Layer 8 of a small transformer language model trained on English Wikipedia (18 layers, counted from 0, width 64).
A neuron's activation on a vector x is GELU(gate . x) times (in . x), where the dot is the dot product.

Input weights of the MLP neurons that the questions are about. A number n stands for (n - 500) times 0.0012.
n1 gate: 643,318,271,623,535,712,574,447,324,534,439,578,589,359,483,364,476,581,557,478,439,418,588,567,650,553,387,373,421,469,730,441,507,508,616,472,478,364,489,460,216,347,612,519,524,402,693,500,654,270,401,339,378,714,467,492,725,639,545,483,453,633,588,701
n3 gate: 448,588,552,366,314,726,520,491,432,300,511,487,554,640,712,537,623,464,675,625,537,421,558,457,336,464,529,324,388,583,374,475,689,230,393,513,336,499,744,447,708,420,389,509,296,445,533,250,160,585,429,417,538,445,434,703,622,492,654,528,671,648,562,405
n6 gate: 576,637,470,634,215,557,392,554,288,697,349,401,384,575,559,569,486,679,666,540,559,372,585,538,450,676,444,447,390,469,249,447,346,443,500,578,532,591,255,370,434,464,160,594,753,400,445,477,355,460,389,537,485,617,547,411,622,440,521,578,479,387,608,572
n7 gate: 272,711,576,527,582,559,432,387,341,356,564,366,455,699,550,598,581,558,450,491,263,616,642,636,551,776,462,575,714,588,423,572,522,553,345,341,665,401,425,456,406,524,415,486,497,542,545,536,574,486,222,676,731,374,316,438,428,473,527,464,358,473,557,384
n11 gate: 426,293,666,564,425,332,541,311,506,625,427,469,563,551,598,293,411,698,542,402,602,621,535,554,492,310,756,508,604,562,528,205,362,570,585,431,446,634,590,850,419,380,609,578,404,568,771,559,354,688,512,676,307,446,311,591,630,485,801,476,478,516,346,510
n12 gate: 179,452,588,676,464,434,470,235,359,364,707,666,468,334,575,441,434,474,622,538,737,596,498,486,501,365,573,458,776,593,532,567,487,371,486,426,394,514,567,475,480,751,667,606,459,544,463,646,513,390,584,582,508,490,336,601,463,488,695,454,376,409,454,714
n16 gate: 470,631,502,339,458,506,619,540,545,664,323,434,564,569,554,506,371,446,434,552,761,434,247,337,726,481,194,666,328,401,204,349,229,392,442,482,615,591,439,391,457,528,481,501,646,417,534,593,545,533,396,372,494,277,538,529,384,524,292,507,366,406,622,530
n28 gate: 729,473,674,405,399,536,396,488,474,502,426,543,540,393,279,644,638,505,518,642,333,427,442,679,573,579,684,515,525,456,392,583,690,578,733,560,417,582,456,451,517,394,558,446,609,178,260,553,621,591,449,389,569,512,436,435,691,415,391,660,234,343,424,305
n35 gate: 522,506,587,339,597,488,730,612,537,446,707,620,609,663,543,363,648,447,362,467,514,748,576,513,588,522,535,475,484,474,539,453,426,404,304,442,406,542,634,246,476,607,795,400,393,431,481,585,587,620,463,218,432,447,644,479,517,637,466,679,613,450,238,316
n43 gate: 441,597,688,533,317,491,628,434,316,421,408,497,370,646,690,609,498,553,307,553,407,595,404,464,385,612,620,721,389,373,602,412,679,514,553,626,462,575,620,358,388,702,460,254,449,377,637,357,615,255,462,668,324,260,527,418,367,568,489,507,291,348,537,329
n46 gate: 465,415,449,312,297,388,424,519,353,673,371,299,467,316,431,835,514,418,477,434,368,637,444,728,544,602,474,520,586,406,476,585,396,364,406,743,708,365,577,508,556,572,482,524,616,417,541,357,609,649,407,537,406,369,550,295,538,503,526,588,531,413,549,163
n49 gate: 261,629,680,632,259,508,261,643,511,480,380,449,387,631,775,676,533,462,755,473,639,827,612,668,699,480,669,522,457,437,516,664,365,691,409,380,691,280,470,531,657,603,583,353,425,487,704,713,468,444,442,644,381,433,597,487,508,472,597,511,466,625,625,417
n60 gate: 511,442,494,298,640,412,686,387,325,667,677,659,485,392,657,547,375,731,277,418,685,695,382,672,348,437,621,537,628,434,329,517,499,419,529,638,627,449,291,804,532,272,434,433,770,391,675,506,332,553,394,588,424,324,446,636,414,546,477,566,436,416,513,506
n63 gate: 505,566,445,384,661,458,387,504,400,522,433,447,366,379,394,594,485,434,477,255,538,304,374,319,493,420,580,581,409,662,593,618,395,495,465,582,462,703,647,348,446,333,533,595,503,557,242,407,322,377,513,539,459,502,580,460,342,542,463,400,621,510,298,542
n1 in: 667,655,399,613,474,557,574,230,486,451,349,364,491,371,495,512,606,579,487,490,429,606,441,497,236,583,461,484,639,509,568,363,575,578,480,669,433,515,612,569,505,710,432,527,186,454,602,511,403,450,624,441,379,472,610,334,502,547,481,628,454,746,494,393
n3 in: 513,399,706,449,458,364,694,394,609,691,473,539,375,440,436,424,669,591,278,499,634,733,452,554,542,349,391,649,543,443,453,295,434,420,510,444,488,647,478,766,657,438,404,418,499,488,481,640,523,847,810,679,566,543,653,500,507,606,611,542,540,557,453,706
n6 in: 445,602,755,595,783,460,554,419,301,495,642,512,538,550,388,376,563,563,397,459,527,483,337,599,714,517,751,340,633,440,558,535,707,632,632,619,365,719,539,412,631,425,505,522,350,566,396,555,542,543,493,569,276,500,550,638,423,654,398,526,681,499,513,449
n7 in: 255,619,518,407,512,407,317,330,717,907,572,625,535,683,350,543,434,572,497,476,780,535,423,322,552,356,720,826,488,462,341,416,516,550,490,448,406,503,351,466,496,592,681,428,665,233,604,608,431,377,543,491,424,535,392,258,656,600,392,576,441,397,429,412
n11 in: 327,311,343,471,428,386,421,620,681,379,659,476,752,626,568,502,370,717,547,420,728,522,420,695,393,522,565,307,591,634,584,235,383,682,420,461,694,617,458,674,553,438,572,553,469,549,735,547,384,753,587,439,461,498,630,498,643,456,627,361,381,677,782,545
n12 in: 628,540,539,367,642,512,532,594,447,676,538,596,414,633,468,524,558,417,501,475,613,383,694,424,295,586,329,672,382,482,616,667,620,615,478,694,549,484,367,471,423,529,303,565,682,690,464,466,529,401,603,503,513,460,444,516,510,47,179,582,526,461,432,495
n16 in: 525,535,593,623,314,498,316,342,583,346,457,342,628,448,491,599,540,416,479,336,511,414,529,377,602,541,599,595,392,499,447,655,518,608,467,386,485,389,427,440,665,479,325,317,565,439,407,392,716,906,385,531,419,355,500,501,476,587,659,386,751,224,681,669
n28 in: 451,352,530,579,436,274,478,222,313,542,419,435,566,591,324,622,363,690,477,371,293,532,528,581,756,531,588,473,386,465,574,714,151,827,488,485,445,529,629,533,556,638,689,470,491,406,451,782,319,527,599,470,482,589,616,772,520,544,916,472,546,403,393,434
n35 in: 556,349,615,594,586,438,254,310,481,476,479,508,559,441,744,532,371,486,448,399,562,529,535,376,586,311,576,549,741,516,464,315,409,494,638,342,262,310,508,438,659,618,433,646,513,585,283,734,391,465,577,523,372,458,352,562,519,590,588,536,654,348,410,478
n43 in: 221,701,577,557,712,464,545,401,391,388,313,483,310,638,762,648,583,540,251,639,469,480,675,584,398,694,638,641,489,566,585,483,604,148,434,423,322,695,320,161,579,606,576,627,449,258,713,484,603,556,431,539,502,324,512,463,274,652,394,453,206,331,524,415
n46 in: 240,530,542,315,359,469,606,243,388,320,454,566,766,534,483,735,638,577,565,524,545,329,488,288,508,267,243,382,347,465,328,578,411,484,469,672,688,713,653,529,550,261,368,567,426,412,625,842,526,659,285,457,283,459,539,625,639,616,640,390,527,650,364,563
n49 in: 324,489,393,658,177,367,506,337,876,533,131,479,378,450,402,778,554,480,602,336,677,293,422,380,430,434,670,571,353,378,319,580,530,629,437,658,541,472,698,666,377,354,388,311,392,515,356,532,487,419,330,617,338,488,287,568,533,420,659,682,600,569,497,464
n60 in: 570,268,546,417,415,403,324,546,350,743,525,514,378,393,326,627,400,261,643,646,536,513,570,670,499,394,972,416,572,471,597,480,597,585,439,504,405,548,546,424,376,642,420,336,442,723,240,408,492,564,472,387,532,477,400,444,369,739,460,693,350,547,535,133
n63 in: 617,388,543,516,555,704,399,522,706,593,570,475,520,455,537,330,378,503,587,623,392,499,576,481,497,506,411,389,562,437,468,729,475,281,538,601,505,550,395,623,346,444,574,445,334,537,612,473,647,525,555,330,675,523,550,694,462,455,514,349,651,359,558,628

Each question shows a token from some text and the vector x that enters the MLP there. A number n stands for (n - 500) times 0.011.

"\n": 382,757,529,518,553,415,563,399,457,513,595,417,502,510,443,453,269,394,453,552,388,478,541,620,500,272,632,531,646,482,503,419,714,412,411,427,652,583,538,488,427,317,549,703,326,377,505,467,481,540,763,594,371,562,529,800,518,476,305,471,514,715,428,369
Which neuron lights up most? n11

"ai": 588,381,242,687,560,568,418,485,556,382,506,289,682,498,452,372,545,379,403,647,432,574,815,574,366,639,418,315,446,446,368,358,453,556,711,412,569,638,368,506,557,512,471,576,513,308,553,509,383,427,565,341,547,609,323,592,296,581,371,628,474,478,467,457
Which neuron lights up most? n1

" The": 505,562,280,550,469,589,494,414,680,408,596,469,578,330,450,524,322,704,670,571,550,558,617,347,439,262,574,499,412,420,619,545,439,570,371,352,423,607,593,300,308,491,449,603,509,742,525,639,495,504,705,445,555,614,515,774,496,431,459,711,651,448,572,424
Which neuron lights up most? n12

"ri": 527,455,357,425,644,707,501,701,485,529,479,430,431,637,485,304,504,457,447,552,470,373,763,418,324,774,541,605,496,633,409,442,502,413,438,557,587,446,425,703,470,375,531,353,494,658,557,499,471,624,533,372,505,703,572,464,545,815,411,373,396,404,598,632
Which neuron lights up most? n28

" a": 443,344,254,585,474,472,460,453,493,668,576,596,608,525,349,479,360,572,783,533,633,526,704,492,441,293,631,635,352,355,370,620,411,383,463,283,502,569,432,550,394,589,563,590,491,566,569,450,419,378,615,588,599,671,572,682,326,506,415,590,669,421,559,422
The most active neuron and its activation: n12, at about 1.4

"ov": 319,457,404,612,457,593,548,399,764,599,589,610,355,462,620,401,552,442,504,602,280,480,611,637,649,633,577,600,478,373,573,622,319,642,454,354,558,410,266,582,433,249,606,418,564,452,442,497,411,583,597,444,587,700,542,451,342,650,451,515,533,289,328,476
Which neuron lights up most? n7

" 20": 437,587,371,495,683,524,444,176,460,546,327,480,414,377,460,566,441,502,470,627,227,407,524,397,396,414,432,559,467,315,391,568,360,385,321,415,599,661,676,567,523,683,726,324,414,455,443,402,422,509,613,439,528,583,582,511,188,467,596,399,430,605,619,389
Which two neurons fire most, strongest first? n43, n63

"es": 541,489,542,564,623,571,528,602,436,556,278,430,661,402,533,370,441,582,587,528,573,359,392,334,513,304,320,410,366,565,549,473,492,521,678,521,654,684,381,709,384,543,522,664,417,539,781,311,403,519,603,529,417,706,687,449,485,613,448,417,765,583,464,529
Which three neurons fire most, strongest first? n11, n1, n63

" U": 468,399,350,546,526,584,492,510,310,526,568,713,473,493,409,335,198,356,398,462,502,526,744,472,593,410,627,541,573,496,434,520,445,476,560,487,414,608,513,389,565,374,470,609,373,501,522,545,704,561,731,387,503,472,531,486,190,727,520,452,757,237,538,542
Which neuron lights up most? n35

"ree": 636,492,565,475,652,855,462,595,471,643,454,513,378,484,461,392,506,629,444,491,396,478,514,369,558,540,428,453,389,442,368,431,643,401,482,385,614,729,307,390,527,309,367,619,390,395,657,352,686,377,498,387,318,501,600,806,498,672,530,636,398,445,470,483
The most active neuron and its activation: n6, at about 4.1

"C": 307,608,267,489,494,505,565,450,467,562,441,446,462,486,607,470,340,330,368,464,545,378,594,396,566,303,501,643,516,676,514,578,273,525,431,374,540,558,603,406,559,427,459,657,338,387,549,628,639,416,552,165,505,538,636,580,470,619,487,548,706,280,461,559
Which three neurons fire most, strongest first? n35, n16, n63

" r": 424,335,231,669,578,469,426,637,484,602,586,531,363,639,665,476,357,516,519,498,562,642,475,562,499,311,469,524,505,452,565,530,377,620,367,382,709,672,559,742,608,441,431,571,398,363,324,584,572,344,589,336,535,516,648,806,497,482,547,494,676,555,378,604
Which three neurons fire most, strongest first? n11, n63, n49

"iv": 331,672,345,505,578,614,383,649,451,661,576,336,492,635,714,549,483,368,426,377,347,617,435,616,407,423,344,544,520,486,497,585,539,414,271,342,604,377,468,503,546,476,632,533,578,551,613,482,581,215,361,404,570,640,653,657,539,687,611,610,375,324,379,553
The most active neuron and its activation: n7, at about 2

"ister": 495,209,521,466,508,648,473,477,448,403,455,431,376,397,455,562,584,478,594,573,287,483,650,545,348,574,571,424,493,241,636,561,709,498,377,604,420,633,447,555,451,283,539,585,320,389,628,536,461,457,324,345,512,513,544,643,600,773,575,531,571,144,479,366
Which neuron lights up most? n28

"p": 549,421,422,458,635,561,258,500,634,389,477,583,577,435,544,442,323,490,474,643,472,481,499,480,355,580,316,636,630,481,519,570,484,434,299,405,638,332,863,433,490,371,482,577,632,557,616,593,504,468,333,389,393,637,790,459,625,539,466,476,654,526,406,615
Which three neurons fire most, strongest first? n63, n35, n60

"st": 392,343,365,287,404,590,535,426,599,388,503,598,460,402,542,457,437,321,384,536,462,400,770,362,427,425,514,558,525,250,540,445,479,377,280,591,545,640,391,623,525,613,232,521,526,458,345,577,527,550,648,440,711,467,648,658,386,671,477,556,733,339,487,372
Which neuron lights up most? n3

"resent": 565,477,485,449,563,554,280,504,526,574,244,533,368,503,421,562,435,481,456,651,507,522,796,586,530,408,627,354,505,247,372,626,549,618,375,549,519,521,644,539,429,229,588,477,445,381,565,522,485,443,538,273,302,499,704,590,534,353,458,520,441,284,357,610
The most active neuron and its activation: n28, at about 6.1

"ell": 508,521,526,602,742,547,600,680,356,621,340,517,482,512,719,157,362,501,509,625,455,541,353,470,351,596,612,644,357,258,556,641,672,441,333,506,518,610,433,445,439,503,534,500,544,437,488,368,492,414,681,508,408,560,729,605,489,371,565,495,438,339,472,626
The most active neuron and its activation: n43, at about 8.4

" the": 461,538,288,534,498,575,558,418,685,468,492,396,564,378,423,428,325,673,760,480,625,520,642,399,375,252,507,562,436,395,554,492,533,569,330,406,438,616,621,338,330,536,469,738,501,624,507,505,524,523,590,479,565,669,451,800,422,422,465,741,613,389,539,484
Which neuron lights up most? n12

"tern": 558,490,531,616,666,681,576,365,540,620,505,353,415,262,578,368,539,716,574,548,408,554,717,557,474,667,347,428,486,299,507,406,443,562,347,502,585,666,552,420,305,524,522,660,705,418,529,506,593,455,490,285,439,516,640,626,451,534,620,539,593,137,446,383
The most active neuron and its activation: n1, at about 1.6

"ear": 651,629,625,340,468,549,556,462,622,592,590,601,284,485,729,353,325,350,626,624,383,671,656,330,341,633,268,550,429,343,417,532,420,356,436,519,583,662,347,529,455,374,516,508,267,448,439,517,418,545,554,516,423,422,541,716,503,466,599,452,587,308,547,465
The most active neuron and its activation: n3, at about 3.3

"a": 580,376,497,412,415,464,564,618,446,614,382,261,490,473,472,423,459,399,431,695,555,371,628,542,472,396,510,261,403,664,264,401,386,502,415,515,701,595,263,691,343,532,396,581,656,488,436,475,313,533,503,352,566,604,424,700,522,601,409,698,478,535,465,494
The most active neuron and its activation: n60, at about 5.3

"id": 356,641,399,648,529,675,268,567,386,617,591,500,526,835,623,433,553,212,530,536,535,472,446,374,507,458,341,541,627,368,592,597,599,435,238,444,587,419,415,384,517,352,561,617,345,669,571,515,561,296,588,505,564,500,559,683,561,333,436,527,370,451,353,543
Which neuron lights up most? n12